Layer 6 of a small transformer language model trained on English Wikipedia (14 layers, counted from 0, width 96). Numbers have three digits each and are written without spaces.
In attention head 1, each number of a token's query is one row of weights dot the token's vector x plus its bias. The head spreads its attention over the tokens so far by the softmax of query dot key.

Query weights of the head. A number n stands for (n - 500) times 0.0017.
q0 (bias 0.089): 671526503800572431679530386633250547467342472722388710528518629399741393500508352524272258525567431595526621593483675413547351390678545450707161617486389348399723686631599361608590348324249402567572229303462517615701531340924289324667489270339975699702364347414721509623710461350530614486
q1 (bias -0.217): 545672634547511152633287448544348521293590281350379649753245537452522690479495675365606551492835497730529448477683512458406586227735489417499441753352633563671508388407570645518593319806197554485406866534297544543375497569279586710875838341547331392346625426544526215301390531435685302474
q2 (bias -0.000): 510501501436663614638610496385498463460325267608500359406662596568496386426523360303140443619465479273440440532601511590579618598602189490307726301689408546589496541507410611532437511691458672469557390442484598595611860770399359415626480328400367466548505289468423529472505561592466362367
q3 (bias 0.155): 780357420439675718329520555363360275620402423548843458531317781289891406467628388503356653416600777424292550436345481643412660555429393457478609459398613361258805497615291565723556437630430644578634218803353557345484507346581582456496383440421589608667819431509319240443632390486379549378
q4 (bias 0.112): 451416715816283361419258269229470391457489485643380572759539298512519448450607632393639429702475685400357595539346412483543602612666775558433473468416455681366756488610448707725591615500581543568467127684414410637674327227537409394550445113423516562711645400298368647478429544621362564489
q5 (bias -0.079): 603495481489563721524565862797582468413296573552483355610444457624577386670540525429358635563613546303607501635892327355560387487491469632473526618578536349603524414401480405406550583345463391477436472428676428436481468572710555462698323454212504477494474609528514671605663461341521755349
q6 (bias 0.128): 607443573406473504504629542459379315565339489526635601616643536678649512573518426380338481563524475488045311530348563580505472317628821543370721572608600400568463475450582553449485572451536606562819203624471439636579401327394467405516415485474363615664519505413467487344535512451339824321
q7 (bias -0.004): 494611455602482501475548392409477448636535507600516474534497477543500504684472612573536419495384421489495506632429510441492476401464535478460478413647664293459404518727566525520484681535406580414597627587513489564503512507452463548630505379549528519656591572397531484521681586468553533498
q8 (bias 0.122): 495383553348515504432502544533401349389522486516356514521457464675511612463399451512441453568406501468445528581391542658422516408543507353380617595403484558467465520354505570491548523506470573582481228481570428543469417321518525424426307541499547520541518467368432395318463623407364533380
q9 (bias 0.163): 562509611475399380583414443242550483450623393638749275681617476593616631572397526424543532562386507523264538663363746578465329629616573502455474519412648611526459615602567571537496485543398490453744329652511473544460409387442452521484349570584298440773537365429379449661389382573313551498
q10 (bias 0.034): 534651501397519376410506467545439547490408539514513506480722427438413430570486510517412465511494449503429395509479464426478552488550566460515514561526669521585444374545535502557555475555547530416524310501481538465436433490487439505551465709568471521496597408523462487581468538476510562421
q11 (bias -0.080): 549555440443500502473584511468410402690326455505521404527396360547580351688524533298447487408429432471453440547631428310554613535656536442562483553716406497412561497493445527575503372502433388449562709429359533597539387444525429613455642452443455599625579544562552543523486504427426611286
q12 (bias -0.037): 381518517595530472380533448540659516315542476407461595435375395407509510498661374558570610522646575445735662535445496448584430358258341618530528552271499367646520459585359332593491577418386564521309663496576589275397653482576506467475528452639732443351519530681634650592497453488628423702
q13 (bias 0.218): 460570564428438578507519590433425437480515529545530430635433472373482522562552412538542504576600335438466540526478418561458535458598401370468460652584512540595421499426512544429508476488548382354555292486478455512464413386649392520484384520514431538507523460347438555468500517492497559406
q14 (bias -0.221): 501509571562569525506637408646475466533440517475705518574322559509681716527437333402401471388480465539504574453429627390604447428634489557649518560532655533589555534527374409462447456528461554418651731476565531553567503648519530571532452256413432471596412533523654503552487484532456454553
q15 (bias 0.044): 449448428557669503439397604459592510482574476413523798628502425599555689499636443653689483445440494434556671431572228628501506358420323475505602472529266342390608430462321311680552612465659644416380471391594619473552579457525567244570434391391688454574550632543456560512437604676593367557
q16 (bias -0.221): 595353477561572462586443455611565530416502512445621499584519526483656496418530558563524538570490604518391581468543538518561489436422546541459519409372509545390742579520471521496592575531560614629523541459618529603465481426406467511457352604541493479540433500464409384459486441562470441482
q17 (bias 0.008): 273520325614433294348482500536678617615558519560369673376327482640358479498480682468578545369341600427421493544653453621472421471441427592467529318603394495573345475431554492675429666624471695428391720430508549519572526634548553468460737496664610438533430535631530461314531708447574384577
q18 (bias -0.089): 457609490413495348539544452577525409621425640419703346458574414322392604469500537331352568505536491602481420547589473388625529505414612583553487477475598580572494568616603483594529577638475438420641637552402623471603484676429470445391473552619474487565507640547659548606595368425515469552
q19 (bias -0.182): 587397611466466526532487398530401314466512108363484440679512545423500488627672292380478545475549545551717761364535345225468319267564280366683492536306496313460658645477390433256621425385574583690525380450461448557250626452310716401458367463451529671430647586580504510688543463480460416555
q20 (bias 0.346): 488491646364440678536451637396354382498351458601556406612645455443524456575529418454394506587485458496380537544387635490460526532709729439527629613558582462462453579531461448446532368356487558452639279599416483484526425247419434406428428570350340615660621588320563524559598491455515634262
q21 (bias -0.367): 635370381596643445626375429632465348426556426313558494516301602403516484524613397646621417490584534672538623356551372460532393372460302530511414406439612515485712599559379497504676491241550569563653781341579451639303503546356546609502373552390480354597424544457456400520415503602526398436
q22 (bias 0.170): 448463467641546697554467674464386452950654365618640279319594771582720413327482361537158545407544569331707436572327380550408601699537628653681296074681692263384620591745527536394652649672526302572395415700523552368568598569603245391399558774754606669545634390218283394494487304391492605726
q23 (bias -0.210): 380567462470402207281464379630462687337649378447351611687413426543380777545688389589720661473586454696538554582613646428408564246345295642378597431291496350755565670402656472453529579381449626481439750460495645435485554578389602439556675167483530415328485575570637614419568438493632389579
q24 (bias -0.183): 521606372545456619592408541568559524541533462519574519531470625332504309531369582534605411580444437543468582575720570456415496374301359478349542424511503516515548636591538604336610247446530645426581472420666417596362373391260630599562474537562482482382449496344459411379318467564721508393
q25 (bias 0.025): 525497457523370495542623509575534526441587673357435486392549494505471609436386437445497460363567372541418321461379540536611392493481505557602416581513582491443399501470672441467588441482444404514529539385562464538410523652501406488471556283462519453486447496529522486595705404455673483312
q26 (bias 0.190): 429557413486477537380533452398504554664436628527396477303485353572416528458487764472519451587312505497396472698553601550644507520314511391506618532556423455424295563634668551658592553581453594443347733272462761595641469599506468378381540499663588380510437544639627582363702627383537431581
q27 (bias 0.232): 519544435594616537363503577264615601542574516552462531459535563713541444620292557474538481601430637363356602654528477717413418568466572546588490262456444529434402337455465428634452406605418431612354263561505394431502614373682559499528469663615578537511456530414418518521364520476639437496
q28 (bias -0.223): 597483472311611463693391386515585408538425539474668348435513402308388480501503321515521391601433381533595557345549477404599567360479341443515501607439644471581658585529544672425560451339643404580688674358512439557284545540388532594597526668523408574415419512385428290469488473530732374289
q29 (bias -0.023): 383583495216610400558385483485478564383402476544548517471594381616503535508649603565584670482617484447550471510586578455677554627536373347307721439585369526511639543385491533463452711705419460343509638514348471463746205485468428504606483513453488552632602492479547520429530519640521510402
q30 (bias 0.023): 606497504539495404385410483433544552261629464403508513614541373648355497654475452443629553522447574577481700602562544643465558451487485534563436403475475424545487507498476509414530762603491647603445506471469392419514615489503511525413641346453599452383443552532319480426390449425542505635
q31 (bias -0.006): 432456639436469274510515533369508424332499514455446592487456481494532576444621320420613545480531547439455652477544451623602545534476548581535321505435543432331642382567389465647400439510447527426390427526536504567408369604673541378471670306390584374547415627546444500505473417517392574543

Each question shows a short text with each token's key, already scaled and adjusted for position as the last token sees it. A number n stands for (n - 500) times 0.0039.

Then comes the last token's vector x. A number n stands for (n - 500) times 0.0048.

0 " were": 500499501502500500507484522487541389508611442520408531393496532212495493442505520558533405426426
1 " among": 499499500503501498508511525498545462495604467524472498438516413247492413479517486596525464422440
2 " others": 499501497505502500501514508509525430544588440520482518459503410228480478466485490527517445429429
3 " traffic": 500502501502505498502514501485548484499606489543449515520485435266477437456506487498517403454376
4 "king": 501501497499506499498521513489549468503556469509490523496499438307481408428507474557548434413415
5 " captured": 501499498496500501488509513493538445505558409521469540441499449235478480463535456584544387443469
6 " individuals": 500498500496503501491513483506562476500568416510482510508511461237484481440500499552498432434420
x: 500398598488506575474440458306475510433411403643475553584547503534459556474593336617611542410470607479577591520449577620505480554667613659552457439702455579369530513552461467446391563550304394328287201595600502507387571327522450439605480519507475515547594689526358527554462508570696726554
Which token does the last token look at most? 0 " were"

0 " boundaries": 500498501504502500499529494497536485534532435516486531483485466266488449455518465554496441472457
1 " ": 500500499496501497508489528495508463523563430522438534454479495249504441447556485573504457432445
2 "mir": 499502500498503497491527532496530514479555492528504462526509442306475457465510480517485475439429
3 "r": 500501501499504498521488536490500453488578463487555481497480482305498461425563480522575524427432
4 "or": 501501502500495502494517475490504459493510525510523491532503459341494413453507486554555502404446
5 " its": 501499498498509499508500534492532473511571450501484514456487500265502424449538492554549475427439
6 " federal": 500498500500497500504516499493521491493563457524475503530489418285484399483509459537522468438425
x: 492516688635493693408529603355582367484450360646537493372554502512476449368617386561492457471585570487449509618191427429486539626672553543581504495601439478388345515597558484469540390591431363490210189505549474492402584508508588496429456445531318614500545429435383595445471443506582601692
Which token does the last token look at most? 1 " "

0 "amp": 500498501498499496506518481500507524493483527525526478521484410402488412459500480516548476429383
1 "ron": 499499501498501501496513477481508479500501505509483479500490408318480413453512475545558500437394
2 "ia": 499501501499503499497518470497514507515503473509497492506492413305490401434528485548550495446405
3 " ": 500501503498506498513489523502512473520547430513445527445480472261505418438556487568512480429418
4 "fl": 501501506504505499497515512495498506492571477495462455542494409306471418483493473486519497439425
5 "avi": 501499500503503500488514498498496544474504521513572475565514406378462401472487501512511522456425
6 "mit": 500498500505499500490503497499506496501473478523487497480489419333479419422527514570560482427454
x: 519532595406560571539440647412436407310493365516476475488557481555617412267546496557270399571561550316453576546130359598540506616580342554442456535666526454456480636416561621450571477616544366453496134498478512446496474370509553460554505539491488507516510490502519570436595566443709643563
Which token does the last token look at most, and with what share of its attention? 3 " ", with about 80%

0 "He": 500498499500498496514491517512522495513523404492482483458488445304505408456528456555546470429359
1 " was": 500500498501501501510497525503543421537606374495365506395492483227504471464496501550533409455408
2 " also": 499501498501500500516507491497544453526548420511398476420499426231497429429519494543514409446441
3 " involved": 500502496500504498504503517501532445512539433525431518462512439226467479459516486568533400410465
4 " in": 501501500498502500482511498490536464495494482554401510402514432277502448448538528622522440430441
5 " massacre": 501499500499502501499508501505536481509551431542430531464495420216486478457511436582502422466456
6 "s": 500499497497494501480512466508531490519514417508460527476502458281490495427490518566508418387429
x: 449434538451557487638525583359292467524389360444511451624673543664506522443574259544587505512472532357515486504477656737498569530581561478502530563627514425421394537437422590447411561543360536424432149532487493439379505440501299493440529536537561513511571662439337563632638586589606542610
Which token does the last token look at most? 1 " was"

0 "ron": 500498499498502500499513470481504478508505498512462489501488415317485404457514476551552502435403
1 "ia": 499499500499502498502515475498517507520510461510487496501492413305492398435529484546543497451407
2 " p": 499501503497506494511506496506503531524510467519550492533505430341502458475536474471533446403454
3 "s": 500502505500501500506504512513506510512563391525549526509501457322490462436500453491490451413413
4 "y": 501501505502505499512505506505512502497543473512487500507503429336484428434535452536538453398445
5 "chi": 501499502503506500503506487499513508512503483510466484477498384376480405430510478540539514461392
6 "d": 500498499505506501501506531492493497478524450485498503485490415338492448402543463541580476461437
x: 357490611255539559589609571390449473457544489564463354513588536540575435430597556450406437426590682471420541431143443639349516565554384426392543546547446413603403557349467519499461528590395385578514175517463503326615492352587435391453390514529464590553453508575469386553367615530493505561
Which token does the last token look at most? 3 "s"

0 " (": 500499497502500498498500537505548469515576388521411533387483488185522445469591468628505495445466
1 "M": 498499502494502498512511524493518536511574455524442454531508422270479408544539489489513470391404
2 "ill": 499502505498500503508523515482519507489549510525387462533483375332469384517526430539524505459363
3 "ier": 500503504499502500507518480499514483482524528529429468540474395304484388453541466569585533452383
4 "e": 501501501502502501503505480474509482504499491506436494461492417292487363421538455606573525409384
5 ",": 501499497494507500520491513494535446522500464498437507430490469244522386461590454611596501430384
6 " ": 500499501508507501525506510504505457519559420508427529449470455214498428430581470573520465387396
x: 379542596595278599531475519376441346560408386474430415576571644449484402364410302498392545479532514431478554463439557478260523655510695416446531624640485366340344592471367496400565413682396466550580367618398595449401519588618502424468503473429599572444529612466469539483530485500504333613
Which two tokens does the last token look at most, in order? 0 " (", 6 " "

0 "g": 499497499492496493522494517479503476514521462506528472509467386278477397456538416492612527403361
1 "lin": 498499501494501497507519478486506442507543448494533473506485359253478401436535454517544482447299
2 "ton": 499502503499501501503524459479504449513500449518461490506482370270486362445508446572598506435338
3 " Avenue": 500502498500503500510508501476560443545568412504453523451477392204495357436529412570553474476353
4 " East": 502501499502512497511527512493537493525560448506473508454482360251492327454526435539560477450373
5 ";": 500500504499512499524498509498578428550562366523387506362483477208532393446597454587535464433397
6 " the": 500498501500498501525507519508520453506553431545412483464497498216520327490553470592572476335397
x: 476504763522570696382510441332470481459370528557452443555583682448403493554413448556446513527602514464634433549412443530436546620604532511521476552599559410331141500634381626492428435420523454546389333532547534525493483569481531555525432410454572609490486574443340410481516490455546436591
Which token does the last token look at most, and with what share of its attention? 5 ";", with about 50%

0 "sa": 500499499499500497506501486495518488512514451505474498476490436320504396430519457555550500454412
1 "ute": 499499499500501496509510494489540497510520443486500517496488447363494398439534456573533490469418
2 "ri": 499501500498503498504505491493515498509519468498515490477498418331498406435522482565557502447419
3 " (": 500501500497502500498497520510544489515545405507444521403489471289518452467564475593500503466462
4 "Ha": 501501506504509498510504519504495502489517503520439467491484438375486401487531462556538513437435
5 "tten": 501499499501507499516513501508515460484544518513408485535493422424477421443488477515524515476368
6 "sch": 500498499503512500512510513503518505496541494503482483494487428332487408445525493516552520452391
x: 625460620494512687504400481451451356441353454660500442444599587587546396510489460511176441343389575522480485510329418645472527540517628541484456616546504480538478584420462478462449376707539456360417145653447455506437475371425338368454514578439521629422562568409619451450386547571678412524
Which two tokens does the last token look at most, in order? 3 " (", 0 "sa"

0 "ü": 499498500496491487519502504501500513487515451463558474549475387357487347438506456457553508482322
1 "b": 499500503498502492520506512496489484494512491509538468526488378362478395421510475478550533439313
2 "ner": 499502502498503499515500505502515477493499425515516500498487392288499375409518448587577545424393
3 ",": 500501498497503499509491509501534428543501403522409517406493501200523392451581458618560466402426
4 " ": 500500508502504500524493515509500441523569386512411531432473467198500426435583469576522470384419
5 "1": 500500503502492502516488499525519430520583366477492515420507432225491446444581417589522480373466
6 "8": 500499503505493501505504475503498418536556411490495505483516436237480476470559395637563492370462
x: 365622512321499781409625604396430492661454400454446455476660413350517359478525431484309542484410624474529636563482450539412648538559524541491566463565524481557305709452468594491480440444388480532448346581546584538439607469411562504560667399640543724502558686373561464559522395482565588620
Which token does the last token look at most? 3 ","

0 " in": 500499499502501500489514514489532478505514470535451517440499479268509444463561503637528461421447
1 " the": 499500498504501501506490521500517481499532472536476506470496505281511394466537488598546467378439
2 " Moore": 499501501500502498521499523494522470504559469533395484502492404339487387473496470535545503467370
3 " Park": 500502501502504498518506504493539478520583449498427497480484400342484408458500471515542479459375
4 " Ra": 501501505507510497516500505486500488488537538508441465519486448382492391480524473513548492432375
5 "vin": 501499502505503500495518468493512491491531514501448464515497397426477378474490467510516498464365
6 "e": 500498498502501501504508494491521482502544449489490494459502404358488392443501459551558528438380
x: 448544462391500758586482455565499406427408474524491535422605424599496419452503413424397577452500647422626507446315505714534493578543685449308489639535495490464424650412448392493468492550518420460437022615436390430452505440453438453482628560565581649515424537398477481415455622523570480568
Which token does the last token look at most? 1 " the"

0 "0": 500500495500503500499505511489510443557552410546405538438501424058517406426567434654558444390456
1 "–": 500500498499503500489519514495527486527501450554415513476499491079531405426583478670587442358457
2 "1": 500500498495501503505475518505506422540592426490467521483509415079499405453604403626574463346478
3 "7": 500500504493496505499516458501466413588583418487444485511522391101473510439540419579592444380501
4 "8": 500500509501505500495497507493448432558580498509461502526523357084480464442512409611628516394494
5 "0": 500500505503498502484491518483474456572543470545456505504496346053500425453480431596634466432488
6 ").": 500499504499506500528501526535571446561558278501376518369477460104540431443610462625554505435474
x: 554608568387331666547491475341407581535515463527566502539613658576443417406498391549343556450473360457566507452412449449468649668676536468515497431605371386355256544423352636358393460550571646463416427332616584376392470437550495540549675450455503570479446578622445367536629552437643617510
Which token does the last token look at most? 6 ")."

0 "te": 500498500499499496507516484499528506507504467507511500513495406364494394424517462540530500446388
1 "na": 499499501497501498498510475486497497498480463502505478520493395367487397452495459566584505417410
2 " gr": 499501504498505496500527490479516560520515452502523484548499427338502429481524470510559529450435
3 "ani": 500502501499505498507504491498520494505539458496536481481481411295488404444510446540533509450398
4 "ger": 501501501502506499503505501482512476494524491501504482499481403307490430448528476551582500445397
5 "ella": 501499501500505500499504489485518484503534466489488484505481399287490403452524432564558515465405
6 " St": 500498498504513501509520502495516510496579450475558486539489437392483407478505451489550506436384
x: 546524565594429539621458620378452397554465439480455467537677575670552392502360687516353518301499566521682519497472458421456688586563603417512543609586523571357357516508531494647469420636432524486197212543484427529643529350469422427449347518499500423386646442322466475491404495481588531675
Which token does the last token look at most? 3 "ani"

0 "ly": 500499498503500498501505503492536478509521511516441495458499418282509421410547527575519466410403
1 " along": 499499500501502502500510538493552514511514426522523522443508427306489425489542447610504474422425
2 " said": 499501497504501501505505534502539462527523401541464530462499448280494484466553461586519388415449
3 " trail": 500502499502504499503511510499540490513555443517478515461485423300492433443516455557504459445403
4 " to": 501501498497504499499517507496538451514524438527482499427515484299511411473527510587535446386417
5 " the": 501499498497497501512501512503518478495535461531481501478504500310511376473525495593544472368414
6 " south": 500498499501494501499525526503539527539589397518462493468508417283483440467501448549504464455431
x: 480500530504461790590672580233520467568462331605377372464555416459438555533526435511469504363448643432523481434374446609475425452596619366538384571442538579359422520479522412457391518550310614479318276571649456469398586490739522393439545521480464558404601322229473626519405384492477405569
Which token does the last token look at most, and with what share of its attention? 4 " to", with about 20%

0 "ren": 500498500499501500501516470496507479492520505511485490513505444390487421445507483534520492424380
1 "ul": 499499500497501500500520478499507502491494486516515507477497423354496428445528475562539518427438
2 "ella": 499501500499502500500504486488515486505521464499495486496483394323489418463514445549552518471415
3 " (": 500501499498502500497498519509539488513539411509452519407491479292517451472561475591504503464466
4 "B": 501501504504510497513502524497498507497537481537459461489508430367483445517507461499527500427415
5 "ru": 501499504507502500501503508488495512494520521504441446507504427416482414490519450536541512452397
6 "and": 500498499503499500502515498500510509487513508515481469518498428419490403472505486532548519438371
x: 460588561493567760658643540432492343373384489463461449465541502611467375393441625446347467460442674540417407517332485674418514619574564461478524704425443493494564621542525463427524472501426357556527070582488444447648503218478501536471590534459404612498517548456539488343465607470502472514
Which token does the last token look at most, and with what share of its attention? 3 " (", with about 70%

0 "8": 500500497500501499499491513493507455530532445522429520437502468242509450454552462598527464437470
1 "9": 500500497499501500500493513494506453531537442519439514443504463233506457458547458595529465437472
2 "0": 500500499496501501495500510493507472531532447527431525458503442230504455457539454589538464454477
3 ")": 500500499496503499513492520517526457533542379517436511442493471261533477474569467583507490465489
4 "\n": 500500501498504499514492521514526455541566391532346480397493478263515455471540515578512478464470
5 "-": 500500503503495501499500516513495445542509520544316466350491471286515454486541487510529536431531
6 " Ph": 500498500507517501525522524518485534502593480504381464488488438345490441500518521487534511418493
x: 580471619613534759373602643383480421564478499527495429521559367604302357542315580524304504504516560574558387503399616301539679524564685391593484594581538490408527496516500502532415439711554541469430301496447476645671572417617495468590317579469564433540598453376379563649592468417590530580
Which token does the last token look at most? 4 "\n"

0 "s": 500498502500504502497539458500510508500526419504522528498490440226495423397529455525534453382385
1 "tro": 498500498493501491507493482494497535487480525537549464473498387302503409419562462511569494407382
2 "m": 499501501500506495498516497453484471495495507493564479590494449270495412402496504558604465386424
3 ",": 500501496497503499505491508496546440542501410523420519403493503207525407440580463622544448411420
4 " ": 500500507502504499521493518507504448523566396514409535431474476195504430429584476582513464387421
5 "1": 500500503502494502517488501525519434515585369474506513426506427232488451436583420593518475378457
6 "8": 500499503505494501505501481504501420530561418490495506481514433235480483463556398645554486377457
x: 379613513310509740393643607403413496642442412425443454486658413383538374481534420484302551501409621477507646581464458555405649558570504525510565447549533485539310713422449592481472440438394466525435345576540584552447605465429562500536666422657519745519565717374564483551507397497531584614
Which token does the last token look at most? 3 ","

0 " ": 500499496494499495511476540499509433543591365545348547409471500092515420422590466616518450374430
1 "1": 500500498497503503510470543514511403545638346496453531431504438090496433425579401604520444362483
2 "9": 500500499496498507508508465511489441565582365466524488525523438129483468468549377660558466332467
3 "8": 500501503495504499506481497512510455538563478534450530511519389113500414467555367704574475381503
4 "1": 500501502498496503481483516485527478562529404518424493422540360099506455458495418658620436424520
5 "\n": 500500502499508500527492537532557435562618324545227458323502433115528429442546560617524457455453
6 "-": 500499501505493501500501523524506420565507523570183432240490441141528439469549503526564554394540
x: 499410515326437565546536467263475382318438629456476406504508479418483560533376584406399545566487493528554487538537505425534550612520654439439391532582415327257355447533368632395560414452568432546499349486426546306771447620355442527521726564353542576407622625575536468645539386403582567517
Which token does the last token look at most? 5 "\n"

0 "ac": 500498498496499496506509484495514505508509474507530497499482442365491431440548461551528519435439
1 "ri": 499500500496501499501503492487501514506502477507566484479502415349488433431525468552558506429443
2 "fi": 499501502497504496495513451504496538503465491468534466502490408425487453416534487547545520475407
3 "ces": 500502500503504498500508485501525502501521437488516518499484428384488477430506458545545515450426
4 " in": 501501500498501500485501510491530483511499462525460513431500472308509443468558494615527473432447
5 " Ka": 501499502505511499516509508495513494500531481513433473484484430396495399478514466537529501451392
6 "ze": 500498498503512500511517514509521500495539453493480483482497407403486425439504489531522487472382
x: 470505521458547710526459513453459462465473543429435378539554446587423341402456540429373491492344500390599643439176494722474614616626591539478554506523453478495576502439460402492441463622532429413501156697495380360541518294547520453483483623506440608598523514486724447483361602457489474601
Which token does the last token look at most, and with what share of its attention? 4 " in", with about 50%

0 " his": 500498501504500498506488551496501479518560423541422516426496492187500411433525492603565438377429
1 " rule": 499499497502502499510517532504546499530557403538457519498501446163490473456517449555504392430441
2 " or": 499501498500505496499505522476549451530540474516491494432509500223513404392558511550534419406394
3 " pay": 500502500500503499510512529501561462515612374528474506504498400211470474491534465562527428438419
4 " tribute": 502501497500502500496507530498539488500598427524495539495490437253469445446514435576523429406415
5 " from": 501498499495498501496507494486551483498476480518472497434511443294505433498529487633536425351421
6 " ": 500499501506505501523507518512516466523581399508431530435477462205498448432562493579499446362407
x: 385576600592302601514460552343427314493384398453432368568584655501478407398414206546408527488571586429510574412433586474282562645534613425529476625591496352321346571513335498424533451628386498551535409568420646450360549524626521462486478499428622538460532583481452589571517462470551351590
Which token does the last token look at most? 0 " his"

0 " Toronto": 500499503503500498517501506511512463519621433504416486470474320235463321479462456483550490480328
1 "—": 499499499502502497502496557516533473509619294507490557375487427151500400466566433582539525450432
2 "D": 499502506501507494514518529483500526514578439527451457501504373213477417520515472505566474413392
3 "an": 501503507500506497502534507484512521483615452511517474550493403320483361503515431457561470454307
4 "for": 502501508505512497503520496499508500476522518532471454488509385358487348467509477560571517395324
5 "th": 501498498500503500490521509506519529489512428537489499461493329234497381421512492551538528375391
6 "\n": 500500503499507501525497536528557439551612337551283477328494461164519427454552525607516477456447
x: 543600574403325563418471487270372458449391503488601370481503663400365438359352188446388597528581396592651511506398516542501546549713477381561356524540589401493300534540417508440406477558381596523409498583413529451457388431630463429425658409411493577485415577488497454516552431425578501366
Which token does the last token look at most, and with what share of its attention? 6 "\n", with about 80%

0 "er": 500498500497501499502511497488512484497522450508526499478478403278488452434542468558582512428427
1 "i": 499499500497502502507507462486492472537512432482559476483483412314476432440507447547575522447444
2 " (": 500500498498502499497495525510546481515550395507435527392486485249521447462575472609506498464462
3 "We": 500502504502503499501514504491517493509536479508464464549496472384490393479510458527544517421347
4 "hr": 501500503504509497510500507482507465485528565507426481493475451356493410460535494541559522446370
5 "li": 501499502503511499523507512503501480478534526489502461482492415354487412437540470543550538441384
6 ",": 500499500495503500520498513497532439512512466488459489450493466295515407479567461569589504447382
x: 455527524515443633464410492273430492516370500543474543466677528560467576457474436493263560576646527620338543494397543451307449581574669391523595536481544592451371567482515579457554437400518526518464180624338534258472509470421474450513684510413476555412579587468470374327560607548570594448
Which two tokens does the last token look at most, in order? 2 " (", 6 ","

0 " in": 500498499503501500487517517486538473506517464542441520428498475221510433456573503665533453405436
1 " ": 500500499495502498511484535501514471529575403525426541437476474193504450433576487600511461382440
2 "2": 500500498497500504503490527508522475528608391513488534422487408220503495426572465588495441382515
3 "0": 500501500497496504501525460494534476562583388502481510532510419244495489473520434639514490370448
4 "1": 500500504500500501494492523508534512519549451514502526455509442230493461455557414679525491379512
5 "8": 501500499497502501495489513500529477547510424527509506410507368176501473459513450607556451414520
6 " during": 500498501499505500493498538497541517483534487530384505395496419220498430466554487652550456429432
x: 486535426517366738560557499378395512459371456552408416538573451479476487299441367571384550631497522458466476394347433541382597559588534476513469518491515408314289316499410580520471609445382529636292249451422540671558567371620679526526537618505449374577566607562461592564508598549584600484
Which token does the last token look at most, and with what share of its attention? 1 " ", with about 30%

0 " said": 500498501507501500510505550498535424536527357559408554478494446187495502459559457617528336404456
1 " road": 498499502499502495515500526482527466527623420535430510464478391171481415446502441566547423448376
2 " to": 499502496501502499504514504489543426529525433552448502396512480214512373459548495624538417348399
3 " Bay": 500503503504506498518529509481530513506550459540390482488483354310478345461480471542535479457331
4 "view": 502501499501505500507517479506548476515558433541430496452482347249488368407514470540528468429357
5 " Avenue": 501499497497502501511513506474569459534579421514431518441481395217492358434512420578543456478338
6 ";": 500499503500514501527504511504591447541581337510416518341481478218537420446611453596524462434411
x: 535505538459354628456510546386464432531421470485454526491643675607423501329425353578333621438654393543606565452441541599319532649689442446656460441592434331374324489525441582401544457477420599361351353412504395287488490467549494539499697499434573461587557661500352373531547490508665460455
Which token does the last token look at most? 6 ";"

0 "0": 500500496500502500499504509491508455545541428536425530451501440150513425441553448622546455413465
1 "1": 500500497499502502492496513500514454537532411514484518451515438165514451455569442634553467400493
2 "0": 500500499495501502497500507494506457542534423535425509454504410148509452448547440609567453427480
3 "\n": 500500500498503500514489534518530442553584365554282469377503466182520434464538543603532479447469
4 "2": 500500508501498502516492545518519438539631430515301478405500447245517496461571468588502470388543
5 "0": 500500504504482504491533476492503485558602406502328484550519420253506461478504425623521525384482
6 "1": 500500502509499501501485531517506491523579463518384493448536433240493482460524408669520523388566
x: 451585535307576732371495652437571473625373401536528486370552384263423462557463470558338533531516525323565681483515580466551650799471500486525605397471625479253426463407636481411557557500428504474478416482396403688600457611637671458533674584519644668405418548353512490526525335506554577542
Which token does the last token look at most? 3 "\n"

0 "cr": 499498498494498496503502483485501535500493515499527489482479410388497446446527472514559525424481
1 "op": 498499502495500497506506488494513509504488511517486481486489404408492438449511502526542488399446
2 "ter": 499502501500503497504503515489524523492507476521537495497491415338497434439527469545556514434429
3 "ix": 500501501501504499492510490485513497506515476503520500439479429321490438420529474563543522456438
4 " ": 500500505501505499510496519498505479516546436514442519452480475271504439439550483564518481429429
5 "pra": 501499504508508499489505524489487523491536489533464469484498431348488428482502475505541505414433
6 "e": 500498499504498501493504500483513508493514456500447499464496427363491403436517439574523523428430
x: 488662468359529756646546416459505370465342382499437469503592488575512444451569481546343578537518601321525559400365573689513438557496708343409544582549430415509418607575372392414432589541526527471546095474520355464551552471494450432461529492562625714587426500472416434455486601576523519628
Which token does the last token look at most? 4 " "

0 "s": 500498502500503502497534463500509507500523429504519525498491447258495432409525460522530458396399
1 ".": 500500496501501499496499511490535457540498407523416527419491527235522422432576469603523456430456
2 " The": 499501499501500502519488531501502475503564432536447497459500495269509364481531470573549484375411
3 " N": 500502508501506498524493552498522523500588449521393473463492417301481411473540510545549472430427
4 "go": 501501505501499501516506496497504500486539546530370458568510393353483380468521467551545478452382
5 "ni": 501499499504516498529513487495507541522527494493463469547475457442488365416488508499519533453370
6 " people": 500498499501506501504509499511547470500572402488429518552511483259495482438511475546540484447374
x: 389464516454485615544490539204542513480455470608576593671622527519489525496517448529650505377465680428505618527405628644371471554652619576533528485625444589443518517464540509405261535623396362395360233673595460467343537491541559502620459618431487591492531724582353508498446525502628680591
Which two tokens does the last token look at most, in order? 1 ".", 2 " The"

0 "-": 500499498500500498497498525493516460535536448550361517366489521195526420454568480600532498421489
1 " Le": 499500506491502497514475549469487509490541532548369471481480458309501368462538468565553554435436
2 "pt": 499502506500505497499542483496479546505500567513376468578495446366488405440495532490480490412437
3 "op": 500503508501506497513501504495507501506502537535388469479500425410496378440511535517546528394411
4 "ter": 502501502503510497517497540493524520489505512547427480484496432319508378408522500567566556432411
5 "ix": 501499499504508500500502508482515483509512508521431489414480448294501394389535512586557564444424
6 " ": 500499501508510501521501531502508467522561436520377513439477476228510422414561495580523494412416
x: 410571587567320547552481505363405395498405413517456325551581685468464382390404342526364561443545497456496548401356530468314521706558694392504465610638493404320347570452349537444493437728359455535544353575408607518403508635631508501515490518439600590423476574499443494545550476489522343557
Which two tokens does the last token look at most, in order? 0 "-", 6 " "

0 " people": 500498501503499497504510501499529446516544418509476527518503469263489485444509461544516424450391
1 " (": 500500497501502499497500527511547476513555405519441527400493460233512458474577460604495488465461
2 "1": 500500500498501502513469545515510418513594449483478499452500425239476491498575435560522456400461
3 "8": 500500502498498503498500496493480435528544503510479486494512433248471486496533432586552464392448
4 "2": 500500504499491504487493500501469452535545484502467507551507422245476521513506441600576460439499
5 "0": 500500501499490502490489513504497463537520489531451493515516379203484482497492458597576463441504
6 "–": 500500497501503501493513506511510531492530472480531488555489411240490441468542477552595467406410
x: 485480450683359566616677567448521281537399527595409499480615357327524426335489434396308567442448470362565484572392558427326598656507612311565609670522500447487371477516500596520601510482404599488402298643486586479549374407422432436356606523424475707420574509511381574544392610475520607527
Which token does the last token look at most? 1 " ("